Layer 5 of a small transformer language model trained on English Wikipedia (11 layers, counted from 0, width 64).
In attention head 2, each number of a token's query or key is one row of weights dot the token's vector x plus its bias. A token spreads its attention over itself and the tokens before it by the softmax of 0.177 times query dot key.
The model reads these tokens: "ty" "pe" " a" "ster" "o" "id" " (" "X" "F" ")," " while" " in" " both" " the" " Th" "ol" "en" "-" " and" " S" "M" "A" "S" "S" "-" "l" "ike" " t" "ax" "on" "om" "y"

Query weights of the head. A number n stands for (n - 500) times 0.0014.
q0 (bias -0.991): 368 711 459 544 660 528 364 328 664 560 468 483 583 559 430 411 371 279 621 138 602 511 347 932 323 383 888 555 567 584 510 508 539 550 407 449 394 436 782 536 371 289 473 670 396 368 559 598 739 625 490 213 540 550 482 650 664 513 556 568 486 538 41 260
q1 (bias 0.450): 524 370 553 393 345 571 733 378 456 505 660 476 229 595 587 377 535 486 427 619 641 718 389 504 682 627 503 467 432 480 401 522 337 475 514 404 416 518 465 641 549 346 555 590 603 544 525 354 339 418 417 797 373 326 389 566 567 512 179 546 539 425 811 844
q2 (bias -0.282): 699 524 505 423 563 470 607 531 356 525 199 602 593 515 612 385 590 612 582 447 497 624 147 511 587 355 332 572 749 462 696 426 385 625 536 379 537 286 727 424 355 759 785 513 492 403 527 387 506 464 496 541 715 593 492 275 350 509 370 458 441 427 513 432
q3 (bias 0.327): 456 445 539 531 689 432 501 434 370 496 385 246 388 476 479 475 519 535 540 721 543 574 431 501 583 477 621 494 620 699 525 371 381 542 468 660 525 550 555 552 560 551 493 484 525 465 484 460 497 703 514 493 356 476 413 662 383 425 614 382 463 429 625 282
q4 (bias 0.151): 444 398 474 447 391 516 555 399 551 486 431 586 572 381 697 513 500 663 524 441 646 362 350 335 481 628 591 582 611 537 592 358 434 534 523 510 586 283 612 662 354 445 255 622 361 342 793 610 669 486 562 358 456 409 403 543 513 526 469 514 543 491 406 678
q5 (bias -0.545): 595 555 775 484 499 435 476 540 648 965 629 373 466 458 379 535 613 448 589 315 492 410 314 523 572 364 727 532 547 478 416 510 395 520 741 608 623 295 745 472 458 437 494 498 442 541 345 522 596 532 436 358 340 561 570 458 520 614 532 454 297 463 142 356
q6 (bias -0.850): 509 805 370 538 755 472 332 466 500 584 628 357 511 264 433 374 517 424 493 209 547 628 649 583 449 463 383 579 667 575 442 321 339 341 649 509 622 589 690 380 430 589 555 634 572 346 546 671 611 438 519 357 600 405 421 601 783 483 774 336 445 462 202 315
q7 (bias -0.506): 571 581 756 352 665 256 515 545 584 479 435 460 481 609 566 397 518 625 535 224 547 591 658 559 241 360 691 335 474 628 416 408 495 566 538 498 537 611 376 532 204 251 572 497 388 214 553 363 635 566 617 283 662 608 474 665 534 569 771 669 437 349 513 234
q8 (bias -0.179): 504 794 419 712 458 363 534 602 392 466 416 379 497 487 581 411 352 525 409 347 528 502 446 647 499 583 539 502 597 548 551 459 397 526 479 390 614 505 493 337 412 319 513 336 397 635 636 565 340 369 601 345 537 488 522 508 355 536 759 700 652 496 586 751
q9 (bias 0.058): 596 356 482 507 529 511 591 458 517 500 629 429 618 534 535 488 305 431 685 581 331 309 557 464 494 260 407 519 560 395 613 727 496 631 378 588 499 288 643 577 511 583 464 587 425 354 629 667 322 301 560 537 541 550 360 587 294 540 624 479 342 687 564 444
q10 (bias -0.182): 477 509 728 604 562 488 687 611 733 459 327 476 648 380 507 746 491 467 340 287 466 432 535 677 270 485 749 472 376 541 268 474 587 463 424 581 470 534 720 552 331 530 453 449 536 464 362 542 418 516 605 501 543 289 419 571 490 358 642 495 592 531 481 330
q11 (bias -0.053): 595 613 707 455 578 275 483 553 358 599 460 547 508 308 508 516 632 366 454 174 463 467 507 585 769 510 564 463 403 501 773 623 582 436 365 544 518 566 579 584 295 513 601 487 367 399 315 551 609 407 388 608 400 440 514 475 609 440 554 285 571 511 722 446
q12 (bias -0.242): 583 514 340 588 426 520 620 549 388 579 422 605 483 650 741 663 584 457 525 365 618 288 470 504 523 516 478 318 567 343 365 636 473 516 522 456 699 482 513 596 607 561 625 571 385 594 652 334 463 595 535 177 540 407 324 536 563 407 599 409 639 341 237 476
q13 (bias -0.937): 618 610 517 420 634 483 378 477 551 445 591 446 542 484 409 616 454 289 692 517 461 594 621 579 406 329 468 714 775 474 129 353 552 405 503 554 556 558 662 475 434 148 436 480 722 425 500 739 482 516 590 184 415 451 497 376 481 831 582 518 709 393 292 311
q14 (bias -0.286): 572 605 564 496 797 386 547 445 405 519 421 620 527 352 845 446 549 235 846 372 499 515 471 529 407 624 528 416 529 422 397 471 421 459 205 337 468 379 669 439 526 540 276 404 483 335 514 604 413 450 554 489 747 528 534 722 645 742 581 464 506 463 340 391
q15 (bias 1.172): 670 527 405 309 297 564 408 642 473 331 542 499 482 539 379 567 583 407 474 750 543 437 410 199 774 421 451 376 235 637 446 386 589 687 574 586 543 407 370 556 527 513 515 610 388 843 319 550 438 520 690 731 362 502 448 439 375 276 286 519 535 430 888 814
q16 (bias -0.803): 651 639 506 281 730 377 477 366 554 529 387 315 451 428 643 389 431 392 528 403 393 428 529 554 287 752 688 552 880 432 397 463 531 759 487 369 379 430 830 452 475 638 545 689 470 203 645 439 628 528 604 454 589 367 397 501 410 599 551 489 645 566 91 460
q17 (bias -0.259): 521 749 515 579 674 429 434 528 625 495 452 396 423 638 541 536 256 533 434 424 526 296 356 540 504 445 387 499 644 242 614 302 464 467 460 372 520 610 555 699 551 504 505 634 625 486 467 546 482 565 437 316 506 359 562 559 585 662 688 582 369 573 391 364
q18 (bias -0.549): 403 634 803 361 691 321 565 299 577 438 580 430 591 342 529 529 465 376 657 491 439 446 775 502 399 487 471 544 652 630 694 536 325 363 389 390 525 588 689 536 448 506 576 385 508 376 520 567 447 505 387 288 710 568 707 611 614 453 690 384 425 201 335 349
q19 (bias -0.415): 366 537 486 243 716 673 555 761 515 654 603 419 398 536 499 592 486 509 360 428 325 334 469 573 390 479 486 441 592 604 553 408 452 483 419 583 508 471 397 507 295 410 463 589 502 615 414 619 444 522 538 656 506 440 806 461 331 514 700 588 587 471 344 332
q20 (bias 0.373): 611 283 660 472 253 442 416 715 561 443 526 542 445 447 348 366 447 410 529 559 572 519 318 468 753 493 561 545 435 580 399 671 335 531 540 496 547 578 270 581 535 752 395 598 585 514 439 566 519 487 603 643 495 321 576 503 445 264 510 582 189 562 491 722
q21 (bias 0.200): 337 632 501 613 426 422 413 599 604 305 532 497 415 486 657 803 448 586 450 411 344 678 521 637 528 613 504 742 665 493 557 609 440 620 351 440 570 448 713 544 723 599 463 426 341 342 345 440 327 511 409 365 540 650 298 445 545 432 462 514 494 482 220 503
q22 (bias -0.246): 457 631 435 639 602 520 461 345 662 455 410 392 408 755 518 592 521 505 499 575 568 341 446 453 494 599 476 575 433 562 262 624 460 218 506 540 473 650 518 486 576 422 583 472 425 330 371 489 400 644 565 628 680 675 289 506 378 528 400 541 448 490 595 445
q23 (bias -0.396): 489 642 641 554 407 560 391 417 343 541 397 609 346 568 434 714 416 406 625 448 658 441 582 546 342 383 657 481 499 709 362 442 598 500 409 424 795 609 520 348 317 594 286 469 672 356 603 433 362 463 388 363 763 479 331 675 482 627 413 442 667 565 499 611
q24 (bias -0.330): 485 471 469 389 613 392 533 523 607 623 371 367 479 509 498 263 557 628 384 360 483 611 624 594 501 445 568 583 610 590 567 531 652 708 375 552 639 687 435 739 260 558 478 413 495 473 437 587 356 518 677 553 469 459 526 339 486 478 466 304 480 427 314 464
q25 (bias -0.117): 320 745 662 510 547 514 577 302 597 521 539 414 582 578 282 592 497 552 591 206 329 394 514 438 502 581 485 347 578 488 330 457 470 471 539 572 489 648 329 492 515 534 328 498 510 570 408 477 630 728 476 303 462 576 443 486 510 610 457 584 749 647 623 324
q26 (bias 0.134): 488 540 375 454 496 699 389 295 400 517 432 422 481 374 716 545 726 727 651 554 393 340 540 604 729 234 559 466 441 260 566 643 460 494 586 513 527 583 499 448 644 554 519 334 598 538 577 332 711 556 497 580 558 385 551 277 423 543 615 458 419 290 441 465
q27 (bias 0.021): 525 561 799 289 553 386 362 544 471 382 460 499 474 464 510 565 401 308 529 692 583 494 702 516 290 756 562 302 443 470 535 624 335 463 976 416 496 509 409 592 399 596 432 532 195 337 483 683 582 413 625 501 522 493 455 482 410 627 566 605 487 690 542 209
q28 (bias -0.659): 506 739 565 421 397 547 612 531 628 424 570 468 490 425 714 328 546 212 574 376 665 478 455 476 304 581 495 380 598 458 446 524 478 465 438 555 392 503 469 591 635 657 430 685 230 275 489 538 355 404 729 517 177 486 724 434 476 556 602 554 723 453 675 350
q29 (bias -0.582): 439 582 617 472 710 674 579 595 864 349 315 517 675 545 470 381 302 443 693 536 510 516 490 775 404 460 408 396 458 400 514 387 655 544 446 459 746 648 452 327 333 421 396 569 396 304 548 493 462 357 371 445 281 551 536 457 451 546 839 373 535 535 461 579
q30 (bias -0.904): 500 531 342 508 474 607 425 599 754 431 338 309 656 467 465 639 441 507 747 259 542 524 391 635 240 353 471 512 557 587 478 462 631 487 528 554 522 840 552 452 344 361 695 405 459 359 454 529 642 734 529 458 529 259 468 742 641 617 553 450 574 494 141 204
q31 (bias -0.268): 402 479 540 448 594 398 581 492 411 564 492 350 770 377 467 445 255 489 729 365 478 422 429 504 484 481 461 580 596 424 451 562 451 552 510 561 625 690 441 505 483 651 546 605 497 433 544 577 375 536 521 259 625 494 508 509 540 588 410 447 593 542 388 510

Key weights of the head. A number n stands for (n - 500) times 0.0018.
k0 (bias -0.624): 636 555 699 374 602 411 306 513 599 232 578 628 514 731 609 414 496 497 516 644 653 470 566 462 423 664 378 353 519 395 476 433 392 463 590 435 539 313 545 543 569 346 368 559 313 443 464 515 399 364 583 718 539 415 401 461 588 594 549 597 591 555 511 454
k1 (bias 0.682): 442 337 499 548 466 470 518 570 457 781 406 314 430 503 492 449 635 633 578 485 586 650 455 307 545 531 486 646 471 564 521 429 645 487 530 568 559 560 430 481 394 403 584 509 479 505 540 376 592 657 429 231 493 500 338 733 393 473 486 533 431 378 486 553
k2 (bias -0.287): 618 564 592 457 716 384 601 513 398 562 559 461 502 475 679 551 515 443 469 363 445 589 397 567 558 535 380 541 636 366 594 484 332 619 483 408 522 236 503 458 313 489 575 371 517 486 527 471 398 421 493 440 655 674 572 511 600 607 595 451 414 415 443 483
k3 (bias 0.506): 549 662 512 439 444 517 547 593 398 608 463 577 433 468 476 474 349 494 569 351 551 499 454 476 422 556 540 479 504 541 578 362 472 519 433 554 490 479 529 602 522 631 496 406 457 449 434 461 482 368 558 431 394 486 484 526 633 511 611 491 688 508 358 586
k4 (bias -0.214): 539 518 422 491 522 451 412 523 426 585 510 461 590 499 505 417 610 564 552 584 661 427 496 512 464 546 485 551 434 408 581 482 395 725 486 507 450 472 502 490 494 438 462 547 555 569 509 601 486 460 326 509 482 424 435 343 392 698 373 592 654 450 402 495
k5 (bias -0.603): 551 588 577 400 353 530 567 525 567 372 494 651 406 486 646 500 497 513 351 495 543 555 470 463 543 582 460 369 589 439 349 484 374 684 560 391 746 427 617 529 441 588 533 569 346 522 592 502 550 509 624 564 569 470 330 427 348 538 516 594 397 481 358 429
k6 (bias -0.689): 579 600 653 276 498 450 388 473 575 295 607 614 490 452 431 564 492 486 552 548 392 504 634 460 411 667 486 632 445 399 495 526 408 544 515 359 494 472 584 579 539 543 208 445 210 633 456 509 564 292 666 640 433 633 510 452 485 569 519 458 685 430 528 502
k7 (bias -0.613): 393 327 575 260 468 483 630 541 651 496 525 359 579 605 500 346 397 432 657 621 454 345 440 536 498 536 576 391 619 377 480 484 535 607 437 566 500 526 477 502 390 447 465 547 430 617 592 524 423 366 633 596 482 351 657 418 564 555 645 442 400 614 429 622
k8 (bias -0.243): 322 471 561 322 529 572 491 615 323 406 540 639 642 649 362 480 627 699 448 480 488 587 598 490 566 578 552 406 347 551 451 558 410 441 348 583 493 369 508 649 562 546 430 411 548 569 534 534 463 501 480 500 643 299 562 452 490 515 486 362 509 331 502 612
k9 (bias 0.212): 390 634 495 519 433 248 329 446 430 629 362 555 438 563 513 496 425 579 494 463 458 455 410 559 573 481 628 467 542 493 563 570 416 467 475 546 603 619 499 549 540 521 456 548 410 466 573 493 306 480 485 515 613 633 564 373 405 443 475 482 570 607 726 471
k10 (bias -0.640): 593 498 590 401 392 567 524 529 690 477 526 467 599 537 461 509 532 582 321 405 543 372 383 568 440 583 604 496 391 408 479 546 377 544 538 527 362 569 454 522 590 456 566 547 404 312 547 501 381 553 714 568 302 459 478 497 524 558 531 501 560 551 565 514
k11 (bias 0.115): 475 380 605 448 459 625 474 406 551 569 631 503 287 479 524 410 473 681 437 515 459 530 546 520 511 374 483 541 478 509 652 344 446 726 488 402 330 554 538 596 543 502 551 397 436 483 458 373 401 533 574 552 484 565 599 443 515 558 451 568 440 298 643 638
k12 (bias -0.613): 492 585 524 406 641 551 384 567 613 417 460 574 535 496 476 623 611 363 648 370 604 427 591 473 565 415 459 509 496 459 427 514 465 667 319 388 390 448 582 481 593 401 525 511 302 324 518 639 610 566 509 457 676 422 603 445 457 464 427 613 443 538 360 545
k13 (bias -0.649): 501 584 655 394 484 591 410 295 508 375 473 695 502 433 483 465 503 331 421 555 584 440 515 439 487 602 543 492 595 305 494 697 471 419 603 459 661 438 509 478 517 462 400 608 397 691 617 556 476 508 525 577 324 254 507 476 501 419 552 493 671 523 569 452
k14 (bias -0.374): 356 779 546 553 534 552 337 470 462 296 580 577 520 608 453 384 507 488 554 470 386 489 509 441 493 529 364 539 453 280 590 527 410 586 644 478 348 530 433 534 543 406 514 588 327 578 688 423 483 484 464 610 449 608 547 439 554 537 660 342 556 453 521 548
k15 (bias 0.643): 483 388 350 555 513 598 345 541 324 639 490 517 535 407 407 531 606 567 475 474 617 361 477 464 532 475 669 437 470 608 592 562 600 491 460 608 667 515 617 373 539 590 468 527 678 437 424 305 528 517 573 340 424 578 449 521 482 496 355 646 260 465 516 586
k16 (bias -0.750): 507 576 601 389 611 383 450 605 387 236 607 490 481 465 372 508 484 555 543 461 478 437 600 306 483 579 436 515 650 425 478 523 410 605 566 558 623 513 308 591 434 470 477 608 269 528 405 653 314 552 537 471 439 505 624 365 499 571 547 610 675 527 571 482
k17 (bias -0.567): 426 621 507 394 437 461 484 448 517 504 511 513 572 397 346 446 503 615 524 428 598 502 534 501 358 533 412 406 516 431 504 582 523 486 513 427 435 386 761 657 515 590 449 492 290 620 421 736 447 488 442 536 480 551 554 452 604 481 446 514 433 571 660 520
k18 (bias -0.533): 428 483 629 406 471 589 514 415 620 360 498 627 441 468 472 489 281 495 585 517 399 508 493 539 435 530 563 607 614 456 639 449 491 563 488 455 457 509 493 600 487 349 565 402 438 639 582 530 565 444 507 498 425 551 372 399 464 523 605 338 566 577 722 430
k19 (bias -0.699): 565 465 565 475 353 525 427 736 465 439 568 481 615 373 467 403 404 454 510 484 321 600 468 559 586 493 414 518 483 497 524 493 541 543 416 557 647 509 602 554 458 521 432 599 504 526 562 516 547 637 574 571 333 386 530 337 546 493 365 348 464 547 607 563
k20 (bias 0.640): 490 405 356 473 575 548 526 617 518 615 474 435 394 608 388 534 536 403 429 485 553 662 343 451 377 517 540 423 532 475 356 614 718 575 569 561 539 478 614 509 474 494 567 406 560 296 493 404 597 480 520 554 458 733 369 399 506 459 486 486 503 400 638 467
k21 (bias -0.462): 464 721 634 448 638 447 595 539 593 318 496 483 524 483 511 551 533 498 367 460 526 349 645 676 396 513 500 519 546 646 647 478 454 412 415 541 364 547 567 526 394 503 554 528 324 487 401 486 501 532 521 443 625 416 413 411 574 471 591 482 537 280 547 452
k22 (bias -0.281): 539 563 651 604 412 460 505 651 558 521 349 599 499 562 379 476 392 494 503 487 524 305 541 495 545 444 469 499 358 445 502 542 578 374 478 475 579 521 553 467 466 349 458 354 556 604 535 523 352 438 575 445 578 508 527 651 521 487 642 673 481 573 393 429
k23 (bias -0.461): 593 584 617 306 462 550 534 407 608 549 504 597 596 540 320 653 490 467 575 645 395 413 542 512 384 440 439 702 517 522 474 615 344 419 643 413 540 411 496 490 548 388 438 526 488 407 487 525 378 618 446 481 454 415 498 458 436 508 669 444 631 522 313 593
k24 (bias -0.512): 500 351 427 571 506 360 631 549 614 519 567 497 495 476 407 590 550 457 521 493 433 446 470 473 437 498 455 515 606 382 645 400 530 581 406 471 583 535 583 656 487 447 552 573 465 411 469 466 416 388 655 672 442 435 511 472 514 535 581 383 560 356 510 554
k25 (bias -0.002): 531 477 558 566 378 547 492 515 501 462 528 581 482 445 369 477 463 621 525 488 559 394 618 730 530 474 338 390 404 608 452 612 542 467 493 485 500 425 401 370 646 626 477 411 415 552 564 616 412 421 607 409 418 302 470 449 531 533 520 679 543 576 570 419
k26 (bias 0.436): 550 471 514 504 533 479 525 528 528 515 595 569 406 551 538 419 423 462 570 403 493 478 544 536 648 211 455 463 759 527 360 521 419 495 493 389 528 474 583 592 558 435 413 566 550 502 502 725 616 542 431 355 437 537 527 617 519 479 546 500 517 322 369 379
k27 (bias 0.122): 389 574 487 418 378 535 513 486 436 385 583 412 472 533 336 305 361 405 590 513 516 313 460 488 727 586 520 498 533 444 388 632 470 610 510 557 546 743 455 489 510 601 363 327 492 634 492 457 396 595 453 697 345 483 496 345 392 450 553 735 437 622 859 645
k28 (bias -0.576): 484 453 518 394 504 494 304 581 306 452 448 471 411 415 406 501 589 527 470 529 427 439 482 398 616 565 358 405 274 424 524 374 353 637 587 672 546 616 495 441 553 488 586 531 378 605 581 611 575 518 536 507 427 537 554 407 435 412 611 604 489 623 977 654
k29 (bias -0.592): 439 483 687 366 536 439 335 615 452 615 486 587 598 372 315 485 502 486 499 585 427 460 451 456 484 495 431 328 523 488 432 617 537 520 692 406 387 644 405 584 481 563 446 574 551 586 321 555 466 413 451 708 461 466 534 493 356 543 577 339 368 671 721 708
k30 (bias -0.720): 558 535 578 447 510 488 435 552 684 390 591 526 554 475 608 441 569 275 640 476 478 364 549 568 331 511 552 404 378 488 531 540 544 509 559 441 474 472 518 543 457 556 493 493 362 430 451 792 348 462 603 564 359 515 568 589 451 490 563 413 490 517 435 551
k31 (bias -0.519): 461 526 468 520 598 436 461 573 489 559 548 585 457 425 467 454 553 474 551 483 602 510 545 539 376 450 490 629 460 620 513 592 492 539 419 433 483 409 449 516 485 529 560 487 441 433 597 643 344 315 599 504 435 457 525 421 366 541 633 526 498 505 570 453

The vector x that enters this layer's attention at each token. A number n stands for (n - 500) times 0.0079.
0 "ty": 494 508 638 267 526 585 404 457 659 215 540 699 468 538 419 376 545 444 650 485 451 246 617 566 431 479 447 597 486 337 535 468 351 600 561 235 619 449 439 686 517 575 264 432 311 586 502 798 392 497 728 622 671 452 498 412 424 533 423 313 668 656 631 578
1 "pe": 668 448 628 238 538 497 366 461 737 173 520 588 516 667 462 307 645 444 599 525 478 401 622 575 450 533 463 418 455 299 608 561 317 575 600 219 571 456 507 522 499 602 272 474 343 596 556 719 271 431 688 625 587 441 534 410 549 398 586 368 664 662 603 465
2 " a": 423 628 637 327 602 485 484 284 574 188 488 605 523 779 432 439 415 447 638 431 512 413 760 457 393 667 323 576 452 503 448 703 372 582 627 402 411 529 541 588 469 455 262 629 392 532 586 677 442 467 451 665 530 340 520 223 532 602 559 295 463 733 626 464
3 "ster": 492 439 668 332 631 546 412 508 581 56 575 745 456 548 421 421 561 486 528 633 555 320 534 498 559 564 305 463 621 409 573 641 342 520 481 226 369 374 376 746 491 479 318 568 289 585 644 641 452 501 600 598 478 393 562 363 497 493 736 469 623 468 612 625
4 "o": 450 582 672 455 509 462 352 550 762 221 511 687 583 584 460 356 633 478 443 587 432 458 717 449 501 545 387 374 632 233 536 479 341 614 539 282 576 458 605 647 606 500 311 373 184 640 625 611 305 425 549 651 453 384 534 487 406 516 567 368 532 665 721 442
5 "id": 653 495 645 415 533 511 289 441 481 227 630 673 495 501 387 339 375 532 461 766 520 483 646 651 456 617 411 499 569 414 512 543 441 541 421 197 508 616 500 569 564 443 306 438 57 578 649 752 435 439 624 617 480 456 643 417 386 536 634 445 577 544 620 396
6 " (": 395 649 494 384 384 398 443 535 445 331 604 574 540 508 477 565 514 579 689 555 325 346 705 434 513 772 360 382 580 471 484 634 348 744 665 385 534 607 728 392 495 375 442 519 104 524 479 581 307 531 488 753 380 400 379 320 469 697 607 515 539 567 553 502
7 "X": 391 624 510 531 649 452 491 431 425 136 485 419 727 556 399 489 533 417 656 355 539 280 528 534 562 680 481 472 692 272 566 458 392 659 648 440 439 498 568 532 469 362 339 468 187 785 311 568 484 439 700 626 466 547 584 289 467 512 481 498 608 667 622 607
8 "F": 530 543 417 413 476 506 443 433 428 255 586 460 631 393 544 366 407 368 487 455 598 335 661 627 537 740 552 527 645 391 513 485 278 695 612 466 604 537 410 682 508 218 510 424 174 798 464 610 465 485 545 612 486 594 368 344 383 453 740 333 567 672 634 577
9 "),": 327 681 538 429 449 507 281 354 581 405 366 479 386 574 286 461 428 452 519 530 292 430 686 456 511 666 417 449 534 367 639 529 412 697 697 420 686 370 667 499 553 522 334 601 307 618 503 619 310 587 571 820 433 283 403 469 551 551 663 343 581 656 664 600
10 " while": 394 765 666 339 525 541 325 382 512 312 380 639 356 618 328 518 506 408 654 652 321 300 626 424 446 610 384 638 457 310 435 543 402 727 641 570 575 495 629 533 499 443 321 546 378 556 550 512 300 680 698 607 453 318 421 391 476 494 592 351 540 655 746 589
11 " in": 359 640 567 348 572 461 294 518 427 224 439 529 490 679 372 511 311 360 621 666 389 316 728 432 426 636 461 514 463 418 538 784 239 709 504 534 518 480 535 532 435 444 426 468 308 565 698 538 479 646 745 618 463 384 501 333 583 608 442 553 353 566 727 576
12 " both": 337 700 673 469 539 449 312 497 615 221 492 590 293 477 350 475 308 439 630 630 452 370 757 461 506 609 337 668 497 278 433 538 323 700 590 546 525 474 536 487 482 570 400 534 434 643 425 532 414 702 711 576 486 296 620 328 407 419 447 443 562 633 770 586
13 " the": 398 745 485 397 505 486 390 360 510 244 481 687 407 603 390 436 437 454 616 435 506 432 701 493 383 470 278 582 464 490 426 622 355 792 657 501 419 582 598 662 394 478 365 532 400 560 521 509 510 583 652 747 482 448 511 129 511 404 464 429 488 671 836 502
14 " Th": 454 546 593 554 584 497 439 399 365 357 462 718 596 430 383 507 546 473 685 372 599 306 460 506 556 578 353 446 648 301 570 496 314 824 614 635 503 676 457 634 341 324 586 496 346 494 491 682 386 353 505 647 478 502 473 227 479 487 495 233 511 753 742 535
15 "ol": 439 485 651 231 442 458 325 549 301 273 518 630 523 568 599 364 458 511 461 496 530 536 679 381 609 469 521 625 453 493 639 622 361 561 331 502 506 564 431 686 458 279 485 678 245 705 597 601 350 381 636 704 314 475 618 234 527 425 479 599 559 491 778 601
16 "en": 467 379 659 388 468 514 597 438 426 249 525 690 584 441 432 423 407 440 523 538 363 485 475 295 584 507 411 436 517 419 514 523 394 540 428 336 442 644 495 771 608 653 402 402 276 792 660 674 280 512 652 731 340 432 634 442 384 504 596 550 580 510 843 378
17 "-": 456 479 476 494 384 487 447 508 515 210 536 420 571 379 479 476 543 507 617 618 421 531 674 314 432 722 373 490 490 312 495 486 453 878 427 435 597 529 528 494 428 513 450 454 288 698 549 555 357 606 565 820 466 484 322 295 361 550 687 520 419 595 865 466
18 " and": 350 700 587 402 535 606 324 366 433 324 383 619 405 629 397 544 473 395 484 671 336 407 578 448 439 677 409 467 484 441 463 502 463 821 638 644 564 429 602 602 456 486 441 522 306 668 521 487 301 656 632 679 332 367 371 334 458 520 555 369 395 706 846 552
19 " S": 298 532 606 507 471 618 350 543 368 414 594 425 742 411 536 354 540 613 600 379 439 274 595 356 558 556 465 543 539 445 439 610 370 741 509 583 389 634 598 668 384 318 595 578 170 735 548 452 339 384 609 599 462 426 357 220 547 523 520 535 544 695 747 502
20 "M": 367 518 608 548 611 497 491 434 507 382 531 350 743 557 483 391 463 550 633 367 367 338 322 511 590 795 488 449 568 422 496 412 397 562 593 503 362 449 378 575 492 395 467 625 230 654 470 513 369 584 619 660 394 517 391 309 515 281 612 427 563 678 913 716
21 "A": 444 371 396 420 597 399 475 398 541 357 430 394 532 514 370 336 421 508 492 433 386 446 396 511 427 673 398 561 530 447 437 440 389 633 453 492 539 552 405 734 531 351 416 637 255 720 619 545 488 636 618 673 322 606 444 398 383 520 761 426 601 837 887 647
22 "S": 389 358 455 565 418 598 356 500 532 438 467 432 530 501 415 237 542 500 595 536 235 452 499 554 359 698 490 486 534 325 594 504 345 506 554 532 569 552 502 672 593 320 423 597 139 632 579 544 439 453 642 597 436 581 464 439 344 406 687 524 594 716 967 559
23 "S": 387 365 454 565 424 609 353 479 540 446 484 407 532 498 412 234 562 481 576 535 244 445 503 573 355 710 500 474 509 329 581 490 335 527 560 531 570 555 490 679 585 341 411 608 157 612 577 513 454 464 650 598 420 545 462 446 365 404 671 539 609 745 976 549
24 "-": 435 465 483 547 423 478 493 455 522 239 557 316 567 386 403 434 506 449 592 568 411 535 670 405 393 750 389 424 421 370 454 458 441 902 444 496 631 520 513 539 415 500 403 530 387 611 587 458 405 597 558 799 395 458 334 393 400 477 663 587 425 703 943 489
25 "l": 517 471 731 540 420 634 325 480 455 390 633 297 527 352 407 362 370 577 399 631 537 459 434 321 495 669 407 291 355 413 486 548 388 780 732 522 387 512 445 699 510 345 452 557 353 590 380 606 389 452 581 725 531 424 475 389 621 459 478 717 522 553 854 640
26 "ike": 377 439 585 520 618 456 263 455 549 339 523 522 453 446 282 413 460 430 566 739 324 527 535 632 510 508 412 557 372 320 490 471 477 606 603 590 541 517 633 601 450 575 177 523 330 633 549 504 341 638 746 611 397 281 500 377 615 412 528 527 417 702 901 608
27 " t": 166 552 527 429 500 542 325 536 465 349 727 436 653 432 612 458 378 462 558 495 563 226 477 393 601 758 409 604 395 408 433 572 520 832 724 603 491 673 458 693 467 510 407 466 436 547 494 489 548 422 331 613 370 348 497 403 471 418 490 426 535 633 840 402
28 "ax": 444 405 655 350 519 492 426 486 271 426 542 533 535 593 379 129 584 470 608 492 500 583 550 504 637 746 421 610 373 252 413 566 412 513 519 501 529 508 629 598 413 654 271 478 313 713 504 498 445 376 476 609 394 395 705 388 479 453 603 653 480 496 910 595
29 "on": 428 331 570 465 356 521 333 503 333 321 580 712 455 419 358 243 534 537 336 625 438 442 445 333 508 585 445 428 580 365 383 498 473 580 588 374 500 681 603 652 507 523 278 426 402 701 577 614 299 597 550 641 447 518 775 479 411 568 645 638 573 605 889 475
30 "om": 331 465 526 403 479 563 172 496 376 427 527 735 386 562 451 157 574 525 408 577 349 451 495 486 486 543 337 529 507 340 343 443 523 505 463 419 609 684 587 505 399 638 327 442 345 648 610 610 468 445 691 774 467 516 677 555 388 534 544 579 529 646 873 549
31 "y": 359 419 453 452 542 564 221 592 364 347 539 669 306 435 272 345 651 478 573 589 472 412 325 544 464 499 497 408 494 407 465 497 454 564 491 451 703 654 535 615 640 640 269 432 285 591 529 608 376 571 607 716 473 399 633 423 537 581 599 469 458 791 864 388

Token 10 " while".
To which token does it give the most attention? 10 " while"

Token 7 "X".
Which two tokens does it look at most, in order? 7 "X", 6 " ("

Token 25 "l".
To which token does it give the most attention? 24 "-"

Token 24 "-".
Which two tokens does it look at most, in order? 20 "M", 23 "S"

Token 12 " both".
To which token does it give the most attention? 12 " both"

Token 11 " in".
To which token does it give the most attention? 11 " in"

Token 23 "S".
To which token does it give the most attention? 23 "S"

Token 22 "S".
To which token does it give the most attention? 19 " S"

Token 5 "id".
To which token does it give the most attention? 2 " a"

Token 14 " Th".
To which token does it give the most attention? 14 " Th"

Token 16 "en".
To which token does it give the most attention? 14 " Th"

Token 9 "),".
To which token does it give the most attention? 7 "X"

Token 18 " and".
To which token does it give the most attention? 14 " Th"

Token 19 " S".
To which token does it give the most attention? 19 " S"

Token 26 "ike".
To which token does it give the most attention? 25 "l"

Token 6 " (".
To which token does it give the most attention? 6 " ("

Token 29 "on".
Which token does it look at most, and with what share of its attention? 27 " t", with about 90%

Token 28 "ax".
To which token does it give the most attention? 27 " t"

Token 20 "M".
To which token does it give the most attention? 19 " S"

Token 27 " t".
Which token does it look at most, and with what share of its attention? 27 " t", with about 80%

Token 8 "F".
Which token does it look at most, and with what share of its attention? 7 "X", with about 70%

Token 21 "A".
Which token does it look at most, and with what share of its attention? 19 " S", with about 60%